Layer 14 of a small transformer language model trained on English Wikipedia (19 layers, counted from 0, width 128). Numbers have three digits each and are written without spaces.
A neuron adds its activation times its output weights to the MLP's output. To switch it off is to set its activation to zero at one token and run the rest of the model.
A neuron's activation on a vector x is SiLU(gate . x) times (in . x), where the dot is the dot product.

Input weights of the MLP neurons that the questions are about. A number n stands for (n - 500) times 0.00063.
n0 gate: 574667570554593357418629566356359349561492473547539084454617341603341480469587351637538630508519606527399238500523419767617620481434387523578606606468624377457780716646566594624610480504438653672630515413523428605695465685500709425345640492567582698398480788312649285435551182516538427390472252691592413543617532480488562256615709653399814445557593587412484717558623516434414394333655
n57 gate: 443683474560391289364641622574566349701361826452335352286588587534384583543683551430539742334456743333408444556435487487597535378675343573816518438540601233478644392827377382222324465530271530594624616403655447378585631575413734562569387655478368364535580734473355205509522678669461586781535038613687576504382389416411766383589550781383587566466631249371694500306367403413636768439589
n87 gate: 550534626443378458796458500385372508508389771581660416643635726546477554592547259512587604680584450372450599770450360700519340255604638363616535465453581424554541394718527316580870449515466568406398583675379582278660600488622484415576561712589600575411402430579693528647384416562526770357726808488429548300592445512457569633481492365416366492590580457625391721382425442489512338775704
n93 gate: 329649533640301460536621540478368626194540696694392283418602529292530482554481397595743432408623548557515324763446238437356435609580605274379489515615612550319528558456431529442617707557493660375329753533457481496519645552366493485637674481574343316570548500660474353471544410419618306394548605544418623576649500573415631540563440409543348533748591405675485139611496438583570496424620
n145 gate: 479577598370347875568569716381844426646648402522292487492470296617357496402552345496660701679547453475637508538385336615430644347765049525239479181604488188474508373418436598420371448612631609617521529760500491619635415465649504500555576313271483579470452276208410278546202342439475698534591553526408356393640565401496406280617403474610822693554543418575315394458500423317388689665492
n153 gate: 368564394336534549534568500707386384641726410569353722430451500396623481549539530527552441404655492285632586470492668566376549496473579608625595416766445410436838485757799220560454450331436448515656582297425481579523303726289534523534594520607424334690385473322203264619599522561716706519623383572558482409263411492638206549581707553515496359345647473422469357526385492575599511534515
n260 gate: 283576475333522304620489550435551338397557352263579522372464313425448428460555482576354390496446577521308493486493461618476389710750583643649576456364625575540556622398547536385729482539361514639567663496358257554360554434558295566522500568570369718482614544789424695535372363416770396641463567608685469753439305387581565428617388493442345289571529493450409543625582544302449380263741
n276 gate: 392488520469516500444524627496782822516321766560560400747504599399679300556256520552425333570707686469616536528763720462461337488320759528496572665264465559504651200646552536690636642488532578508375218626543691484406456443444492528460488546577528512512557415426383612527787625565319690548508397324382558732416476532383600389549669295691198492675640613582464484176379259552432560365531
n294 gate: 561344470560418221526321392327338398623306565679599591555304517529332452556451606404808328686708623339283530513725560571336478349391517337605635456327354316643584852465474535560483504821393564547615343614474456496571899645681531447500569387632365864478257526407456320589526265421624380770672313279562802457530549631570387603566254640431690469593465447364636526178396622253474378543521
n317 gate: 642602590461422570405540273520548628793504504460508363407528543396271492617452423500550702469496444299433605391634535565172379496113484706599563528540432414280485434572378579656452584485399720577438415480461496465869287273622675552582476529692643688385648600625437635724878320484531500512692431661709629642461492591416319441780683579731437231496488516620512578508675563437460480555515
n0 in: 351580605583656349492281672612683553500260484675684568488350500544422573508397235431587487453395333607565504460754460562492400512201259568415358671562523476520234400627524423436658267437492413520286559467643508785595593431311198708496456412582630414261586569430346433713476531709556320375480301568331496601347627398426230488447529488781496306457230667464382580468426102556654435456473
n57 in: 349309386705528415565397281403558300436545663434496276412258573522791733496662568369946598420520401232569520593614536260429865737549268379594578413400567577480437387529336704638459504548508648432720436537472388496604467537350661603480569377587549341373550525295434453468562500628673573652276571427492500463557691751566598383587517303289488262460508360705339686556358673528303336342508
n87 in: 496450558459430537659496454446718402447624292555517355659266458550377734637504475404356260614666601369337422360562570404540521673132409516521705694283504459650609360492571834202471445614516492361582398690751470376525429711454664572351583270344454667714551428713169461410567488318426504651602423379330182279330530534344583508542685642475633667610350349344618616541563471205689420351379
n93 in: 682600496500404559504425319322500576624433489395515596369504552496519560437773562578386430300693395515526397393634614626403541414589326371582354538417471640641478640779616411548272273482540573463453540364214409356439422534763383620326507690342459605260508477588358531639515525647441747601447611392584504574552356549428281415375684511533559728358604267409297541379722286530586478382784
n145 in: 558597667588469569438418392566630544656593671579558387542469543731409325434639336496749529686558543416683542693368481417639929556496368423269504465623361285570368596575508664631202686618554615577687565528619703578607586563488453535241256480551429599798445598616367075561480511607331619316595584410460801586628516535508488369460480480601485700614543606695484287427542512500445508523511
n153 in: 584744467435489392489856453369338493282663460588533343418599565496686562456515529361371599279380570625401323489281399651666612620500445453614676316589482522613713598396496416395305708454518285317432708667406634544612624493682326459653493679526533383643415533328434534557515642570626457559563474671493772654438567423304485496374421416351536463557515441374470482388679401635724555424652
n260 in: 567417421291608339575630620479454513631334305450496641471538550440581558674657602483492426724554390467342743389500459536565450702596583644567596454385556566504605649230550358591781369484314500475336336496574377608402729399575074378570446570500454614689975293363370630569458706496943261571420491800368573504296504466627554268487526538350575387642259487398433587624310521259550433587661
n276 in: 584476528449385516416500353369404516414603552532682409828524647395443412603585226416214354621409464699616437614592343473527536261500599492408588399240515406281523461464392388694500601232504523594555527585359663504585432706643097472460444616456728523496305528524741442582391428617539488512391807552610377560607727516492528338561475632627575412504755492343395547532396255754677444076612
n294 in: 462714416351529804483551584542479517591387559474508445248568282644629319676642603691450372566260296355268513312378421443606395312923626400492258538625630333454430713662525475559466376603479421442471653624321534701410479504458632436735332403419614500572590406478377408260564544410641341382483526576526740356735333258393550533748800576756458580438382419384560755462789581239640428634757
n317 in: 766413436332492350412725353515500701470741802404413583511580500321573565315515504416354615407538285348375605297458500299427459350439629568359641630256489545383257414462549496613393427256200563451567522677365384398523371634526527546492678734492504518389384465345435701400565381446474549641643586595562581451492573741446417556704582500719523572263379446493458364496562404345263569357753

Output weights of the MLP neurons that the questions are about. A number n stands for (n - 500) times 0.00071.
n0: 504601553618480639425390511510569549514561359548699739567481405379663621648562705313700405563558457638749259563366649517657648680319401376378547577437291668558484452487451435423465424231717634454476490442424544601594554558443596474673528282330532670659602570455480476576568345450594604430574617469580559542544394538570547711526410503511149613487551507569430400479169373455304503571668
n57: 620614492483510557412341531303369658423511496275433527565439373409474527484633521579604633464431500580476433747458429685440564402539678545478682462588564790514736462521391400651198504432488523543454493546707395382773489528246504574448557442608515442674629519571464299422664416558381468370304380539440557717344452197532611273284396710573573350582564522571500627337623221596658634467650
n87: 383486417500581591252333439528680465521529584455482441342352701621582471576360517570444282352593546751666575457575515664465371282572570668666409571424412339287628541665296391718635431570593601507462616435453386645504543641723527375585455392452742509618493596428520466559366609333642455511511443315474529606453620597493561462718601431350429547477389304690426531521394609319489605606133
n93: 191355578413554437585586471520673487428306744507545472517616559500561584491558500601525600493610503314327503804387586662630394690338570686561363369566698547429231384347210500587512456629592475553716494534568614577383538604450573367754592468490625530611653538582612490424528491510562500356460506398576420286548478596430479500483336490560622380478416598579437562546386476428331500715434
n145: 396491428472483564668417715500500421486536448239482684348494387286411557484573517436451365538557500384558407500612586540437310543468343448651600551489531369497510566354373497547543515523347631527381489451485497667453404664666432610494671354451583360642547435439688500657566602576640480467642399510601478684534444343415693593525437445509511461531586619483433581491972558323418560450506
n153: 583493493465570457567607529356523405458628415413681583517524572382507533675686451604599408418509401446559427478216517635415299631326552408547705735347368478445527471519624613685759473477496549662493615573476617510708662338696388488462516450500717518428621462328552557764537711258602376470347396666449497341500538441589436445219493474528586506402535584503421562578606428526507583477524
n260: 559409588546388509345391431532509576497578507627500402574420599529558497446468397428518567367515482518617400509322549300504631399485473477412428445617508414580199432633524631554277441522679460500565500459575639415635451602395732497653588548528554278416384709503578375444521482636310712459567413233510329296579602462452383566357562547683622512313487404463566388397602480776579591513345
n276: 562624593607480676681343568555592607330546672269425594647445363482725535438423586649529542514713608520536458431511774557407611524426522586425690613572602564656565483477448382608601489597703389695490428404397525413578528384374276481373407444524560481449621330612158834476619454437518510420528401511291568476443622668458439377230390459500443559566282658585465374432235471356597700542572
n294: 496294550425448593376382265531377422523680476421383354615442524862338343556399639515405574559751504402441417390326236359553313549450623707764609575541340538500408432373441464504461472547530450661377537421476386553467492580851235628489600306371547472412445545465583470377747353340444523363642400547605206488515785628492532723714681222634545566548398195396578558496688665338625656386516
n317: 360699539548558626476478599443526407454462431557500553341606691336598494608522589570575577587429550597383224585489688441661425646477482313510552577513619303477359581385529538550506651337400589440576541322448591439200517598399463403432388487454398431573538367388354394546376513605414180806490433485389522325613656493483634523306555586471365332573553554579727444500775510288417687530427

Each question names a token from some text and the token that comes next. It shows the vector x that enters the MLP there. A number n stands for (n - 500) times 0.0085.

Then comes g, the gradient of the next token's log-probability with respect to the MLP's output, scaled to length 1. A neuron's effect is roughly proportional to its activation times (output weights . g). A number n stands for (n - 500) times 0.00068.

" Arab", then "ia"
x: 447679453437417510454513411553633349401809309561330648449565626403573609345373377599400335437624458473635491338483599599509418662655565540600547771530614483564522605451400646484570295610476491706504278383492525456462517290340364295326348645373584444635493449445518462447613498534649554217348470476564202422208527384615449428475563460524542798491696461491509679501621513547453591489327
g: 553448416649488567593112531608506516329592455691543395537509424531646386381330402433510653566492621748557309568701486369515567365684393385340417631424452621445656643661490476209502502432418652635389389397513535512324450437241357686529788590679678429595360369457424532162552343436447328508796407631552518406314312616575696238393489619566555508294431389445240277634454485400689525493485
Which neuron, switched off, lowers the next token's probability most? n153

"icip", then "ation"
x: 472330609486490411618660492523760544524335441616516487446316559444543608159332488423654629626398554604619545354499568508597465730462462582571536590619689710500581630486514757396297569453422483636288674498551680404514430276358340530516598765703409501564294448368410608545499386494646435595548509636505485536593671398670663271556469371367515604527489405734454525518666337713517602495455
g: 388442319551349506650432274512572542687439486714428533572297670462489377548346326507556532516692468431456681632633446820628467633247706517369752461578278563792377517779555465475585372295435530625498652408434532418318360460554310222496636617656423518475579700265316311331339455315501591584674362477456461484569354505746579389444490435695633500616557512356358411451458458402230513430274
Which neuron, switched off, lowers the next token's probability most? n294

"V", then "ol"
x: 580556481768498483582628382405475434519492477565466576684517388480374456746588434507571361418549535467354450295648516456627524571713466530477352597307641630591492519290406515538538458310410382675229620345514571468375643392441395300479590702469313389423398636413353472379203577541488248360539579673750506362394389421586732301594574594271338673360552358476587491384612356533474540493467
g: 396358345474592365594265245648680486632773756350435241624327658496541292388586516368533499410204639482340565497621452483521580358357382332496507569453732244508574463607670652514582569476379486339404593479434407393606709364239553522488506688762451591369531670488654481464576584711543433372621352280403625669317518561471585588511597542519455649658568447605597558561415413259287699658248
Which neuron, switched off, lowers the next token's probability most? n260

" \"", then " Land"
x: 498714454449415524450567502345640495330492609441580442350557558516268618550395446385575458476773506490658595546631646563507481643612556460562576410437548743646337554301603390416477575443707522466282501479483584545506670692479549541455540574381471534446519446547469446558477685556401456394277388443578611434457493458746471339331647261482575676758627405464311607408836740536492476534508
g: 487470543426407518544707497593523362449437558770457594550141376277457557607297569536652561435478663550307427462317536558643523414288366634662452581357384503485441346929443389496456369502427404537405352646562592558590510389624412109502715563503499580348564408383328465522613432503571570401561615651398282518375597507383568639481424512622303625376599556718608593721838531515082488399627
Which neuron, switched off, lowers the next token's probability most? n93

"/", then "1999"
x: 475572345321577286405535529613587706569539402449523229339393527390285643624463499457586469601688573460489501536401504367485706758630572459423504426394471624520494449490403433626322546342573304287389672228571556733699523360546278487650493661547391456499537542406453537435327563619395517601293676449516446433316341630585381479544693212382575502440426443442421588521686616631606512479437
g: 309591471425527544209687362483246388402319364406679534396709507381441899405591537820456517465467600507459359547620372555632538433517469391472557629513721423673560705468527408495355611517803496463694469579492638516522477369635499585373437626445377709536290666850501420615480528545439531757486405273616515598570441355251679574475710248415534597650522476226472415431475243594512614569475
Which neuron, switched off, raises the next token's probability most? n153

" his", then " rule"
x: 407664489488671437589459393452592559389543488594551703389559512102491367326389683309322410374532390444332419551519532662450502623620596240555530544502523554473269407495510448502481425468588470522542392488540560448445454518505451545630470586479452494384389491364535373448511420458599475438349462493482403516401429557451552468422809345229289604590574505658378469476595506590466384448425
g: 606482553426539739581530354513486341443781569514591502399519682395330448494573239608477555472649393411575471189502680627767342527544315574292633507625361522539426578446398637592441512520279394654311575481312281094289569499588593501294492631774678473250565549499396515748547504332433540564418571486437464295445607498426731481528429246425625694282332438658412424509567537664603662450681
Which neuron, switched off, raises the next token's probability most? n93

" 2", then "nd"
x: 504497594320553350679466422328592372532514358466547426604431516537556438512408654445457403512460713506470553363551448385567248613536721400522605663454709491348294464411330487299430548334519520529459580447839613543519464617351436586442558543609160502427390396440490272360615437337481404332275457690406478481469371636736542484623565396415647602503421396392536510450742570358533602503501
g: 616500626579625467399712319529555552500822794245451603381486725442469449472730418333438564705411498545422517394516471354525671519509479517310365406601503606509710429319630274188356557499530713839584476638627322538595559476322812418564505592354348389501437499467443273374746301572539628380323413404672350381536482660411640456454513288610541604770423465610661620436468362615564607434491
Which two neurons, each switched off alone, lower its probability most, in order? n87, n260

" 2012", then ":"
x: 619585582438612445528519541536795404417667447481495430342531548414474365536366624498632397601608627665331490694578636072539430535570679563468469495466525746459265381311372508724419482424513460384309552487588726454551564498565341605465482637526373457542380393389575510454590366486367439432451570770491627315516480620574553467591586430428476666416599461532549624622768633375580652416430
g: 584499783456338489502365567576473681575837637651671683426391515554496440408653590473528337364358357593291743553484335586365522270809593436353769308507568814331391623531493693338477691470567383487495497551636503442562406535450291402279406781510573593489367429638527456654445458585461481388507246484477591468457549359572548285485618584596360252168497411579577587643441608541419600422765
Which neuron, switched off, lowers the next token's probability most? n93

" a", then " strong"
x: 523649585605681482620428333514527286410447547479518669477570488099335553533333470428342434358504436411264589440453537594473478548448546367465488549540580467409278384326509528384719519469408539532528511361531475572481501746440405567661542436583294592421411406341561386434481340529543468620500561581389454512445489555590502531440686376344395525472564497550431455578663498491409365457457
g: 482496449439363460468504283463593312704452634413575395547577591605424808434400551541712500108478471396431652464402572359494690543481496452377235573390427183520423340297674395356548610815562684472676554531586332311614542460540315666568452732621507563669425695366613424467324494513409669518437455520419550499430670427607697820603536240531278593466434438590557500383542641732474367681283
Which neuron, switched off, lowers the next token's probability most? n260

" impress", then "es"
x: 411567487528527544485606602472679499645397350334466516330477387436522820529320299420442564392409574485420706484445695709439596587535637632649500359425447362301463558343670581364419454552797584763454544535334423485678608344350276598446432749557500548511612468409561409623531331574498568478592339628479426572403372670446537295409761347480423586489432405510420676527638352556508775480367
g: 622445432457494665422546698336690502719535507278402452571623575448417456533577481503533595522440265671608087433470462574272445462271438654409270498356802538518632457233342594466459472670365454190366476541385716656417554490565479388511628567503615471615434802368489492441347396535622269519634475498272363592517402459628339425559507604551495605253245356360359576685388665227447627598610
Which neuron, switched off, raises the next token's probability most? n260

"OR", then "S"
x: 554524464559619581501486420418530522513492559223605548528400513492435598370526318505427485592453750697734604516436551389542476658740483550473477470462622660480641683272485558540592561427567321543488343501464681570388489518523390552517503616473469425542375582451493529383590347552423523329387536678636453327636293252560587449448277421333619749424495585569635501504868620572590474657544
g: 532536525222345473381302424574523623474338294349386566431461436407186369485592335153392620542658228541569539782670636645402366477680535425549645529463907578418531581491526511589529649531487440401189482262629388533423653485304468416569479465582595344469575590573901462524267728338637437428240432625679436499337592452580518380428439337488459452516625486628413376393482453556450570559617
Which neuron, switched off, lowers the next token's probability most? n57

" 500", then " X"
x: 373505412284648313619489408422628390496543390273390470505478474486465507549215298514386495489465698460584705445480502490549368647390595646669525650417518596459164423323204460417360440278436388540433472434662689522589342574477404604566456553451364561547497398391536438552560466337409536561434545855613451485296505604750528394531310452503521512500592579542569602468739531675474588551437
g: 456451526598463508418525590611716537358306499370486773625310497219743159547260642628653570446698544621396532665704494524577483599421432346442421299483251563493614548336423563472665508583575541827472592466333516441336397666496758435403575439576665418673601484435427543696403533837400446382420499475465453366732468375383691301583557436313689557539553517506584473421677675500793284527382
Which neuron, switched off, raises the next token's probability most? n294

" of", then " three"
x: 382573464550578508577525495443514375457651397480517618381481371103354607522475631601438559462454454448337716598472485418310505574507332386482459467564648440520280497480379483382384520497613643446463388493674602568548601512408512432494462707592462518588506388526614525481548396574499537353379292442398657656372524406518641373510701589394500573498476409564476493455742582483528468567470
g: 446506692442499497379359367286310729502475534615414434500589404352535589533529377185426447331270363548390353516589324607743588672644560237452464622409400504371371594454543755389620285607477538394731366490739372610593667658241453504397389549524427623531701412405392560630582218339638431643486316621592381642483498553511583490415425548402525462547833509540581428639547707684525473188222
Which neuron, switched off, raises the next token's probability most? n276

" date", then ")"
x: 505457418497578482394558425380564702572465489484353744473525489402485490493573615529533364460508493509365494678411723381414546720411640535533580425391476588390470488496498662540357554306525630565448316567411673305571630444331442374428414541552473346455251380359451693729686449508463702675470575757668445505438108528688744486555448370503438567458518407331552439776723380500591539578368
g: 594557341408725552545481817472551706620684563408558571436310545659569555425339406458699467364594720506566487458407536449433483193561759409596436630427825314787390655445299531636367628547539237296253519746610415458289582329411437602284487406546483533435382503257474542311391499457691364607476805487574564478536495721704599552520317453320492502387599402419666477504522522573415681523371
Which neuron, switched off, lowers the next token's probability most? n317

" Ar", then "les"
x: 470713442580392678499712485589471399414626384400345571467593503458470404658452484526415269491351412489336584444374460248543466478580466585427538507497541576505510439408435305339548657537689484520428557414423613579375482429365458380569546660632652435479386480277402264528518462393686331305197643371386373485452316547266510641555568452467521740504576399377588558625777567623564577553629
g: 403466428693210350389626497417296714698597553483511563487540696597568543404413492673715448280421398352492635690712477681424410609390440442544355293501723462506562444357605283197798652686483579457548318455413420710437365347586453706492288492463552477469704744588636735456442530373475600479444502234472558433280670397490576356184455358593432450458542394502333410589490249550475320566443
Which neuron, switched off, raises the next token's probability most? n93

" which", then " won"
x: 353388371645583513573429389564618526511450499588455646530503442229567581414492562563442508515455501647365521387637545499453383616608524527498579459325562542420304515192373572431533580528421446422506498546593539591674715476426370436523363546556614419285492447400498538566544255670486555681459574645287607579456531702511548233426629344583376755401442527498537412414797559503629546570415
g: 476455470513493303648483485558328475284409697584664317549478342493429585320413569843411524240312758469240323590517541275556521623613572422634437425510532408649524310434599440296714532394494552413432532533775323501392546446364456541494301450551394345398205605578683216406436550532560578338449653412588605567529396439768474445499666462439497486785638552516729496742539639695766672392382
Which neuron, switched off, lowers the next token's probability most? n0

" There", then " he"
x: 306576505634580384424527299413658583483558356568396665500501214381613813674536692474526369493674382586398452403588410613456508573657579545498615658389515480640282437356419731396411577305445409618534475478529667507510632375524394504465461462674468494261446521376522343467538346556542483690340458626416387622466531655558498442365473287411397678545440394460459411458707623356699335464299
g: 483495694404692817513470384586395529381506567444469574290507639411667433439408428788527658513279754324664430615562638466451686694271495741613191358610691503452388303602519466682399423496326621441628592554431570569416519640668538654722506399505423570251684359551409546497700401437365581488645483658372798535436526592622326562646677596496208477365376431536588396522636594674666376447349
Which neuron, switched off, lowers the next token's probability most? n260

" vol", then "can"
x: 373462588621507592647528523611685508623649538515531497649638494385334433469434357615449323505358300658571647538736475472511506561485545592371507589236567758626588333528376523620669677336525515642395579332555654490568542440231379664534448705495595513461543553399410373588443531245383368333408508607541313699386420714591698425603437492671612736664488678434322335539543600541520657559617
g: 546860320501327533543325583598622596702500282615343579264507412590278659458698775645602628369297392552385530259509474580547402431407328433428645553609387625631351496603500498535547560384459601525526713253453597579513531387548474530366790540549612407542529407655580601550702529587303484769604695298403394677457512473364367648709670462476580709526488721442344695355507454664245347349509
Which neuron, switched off, lowers the next token's probability most? n93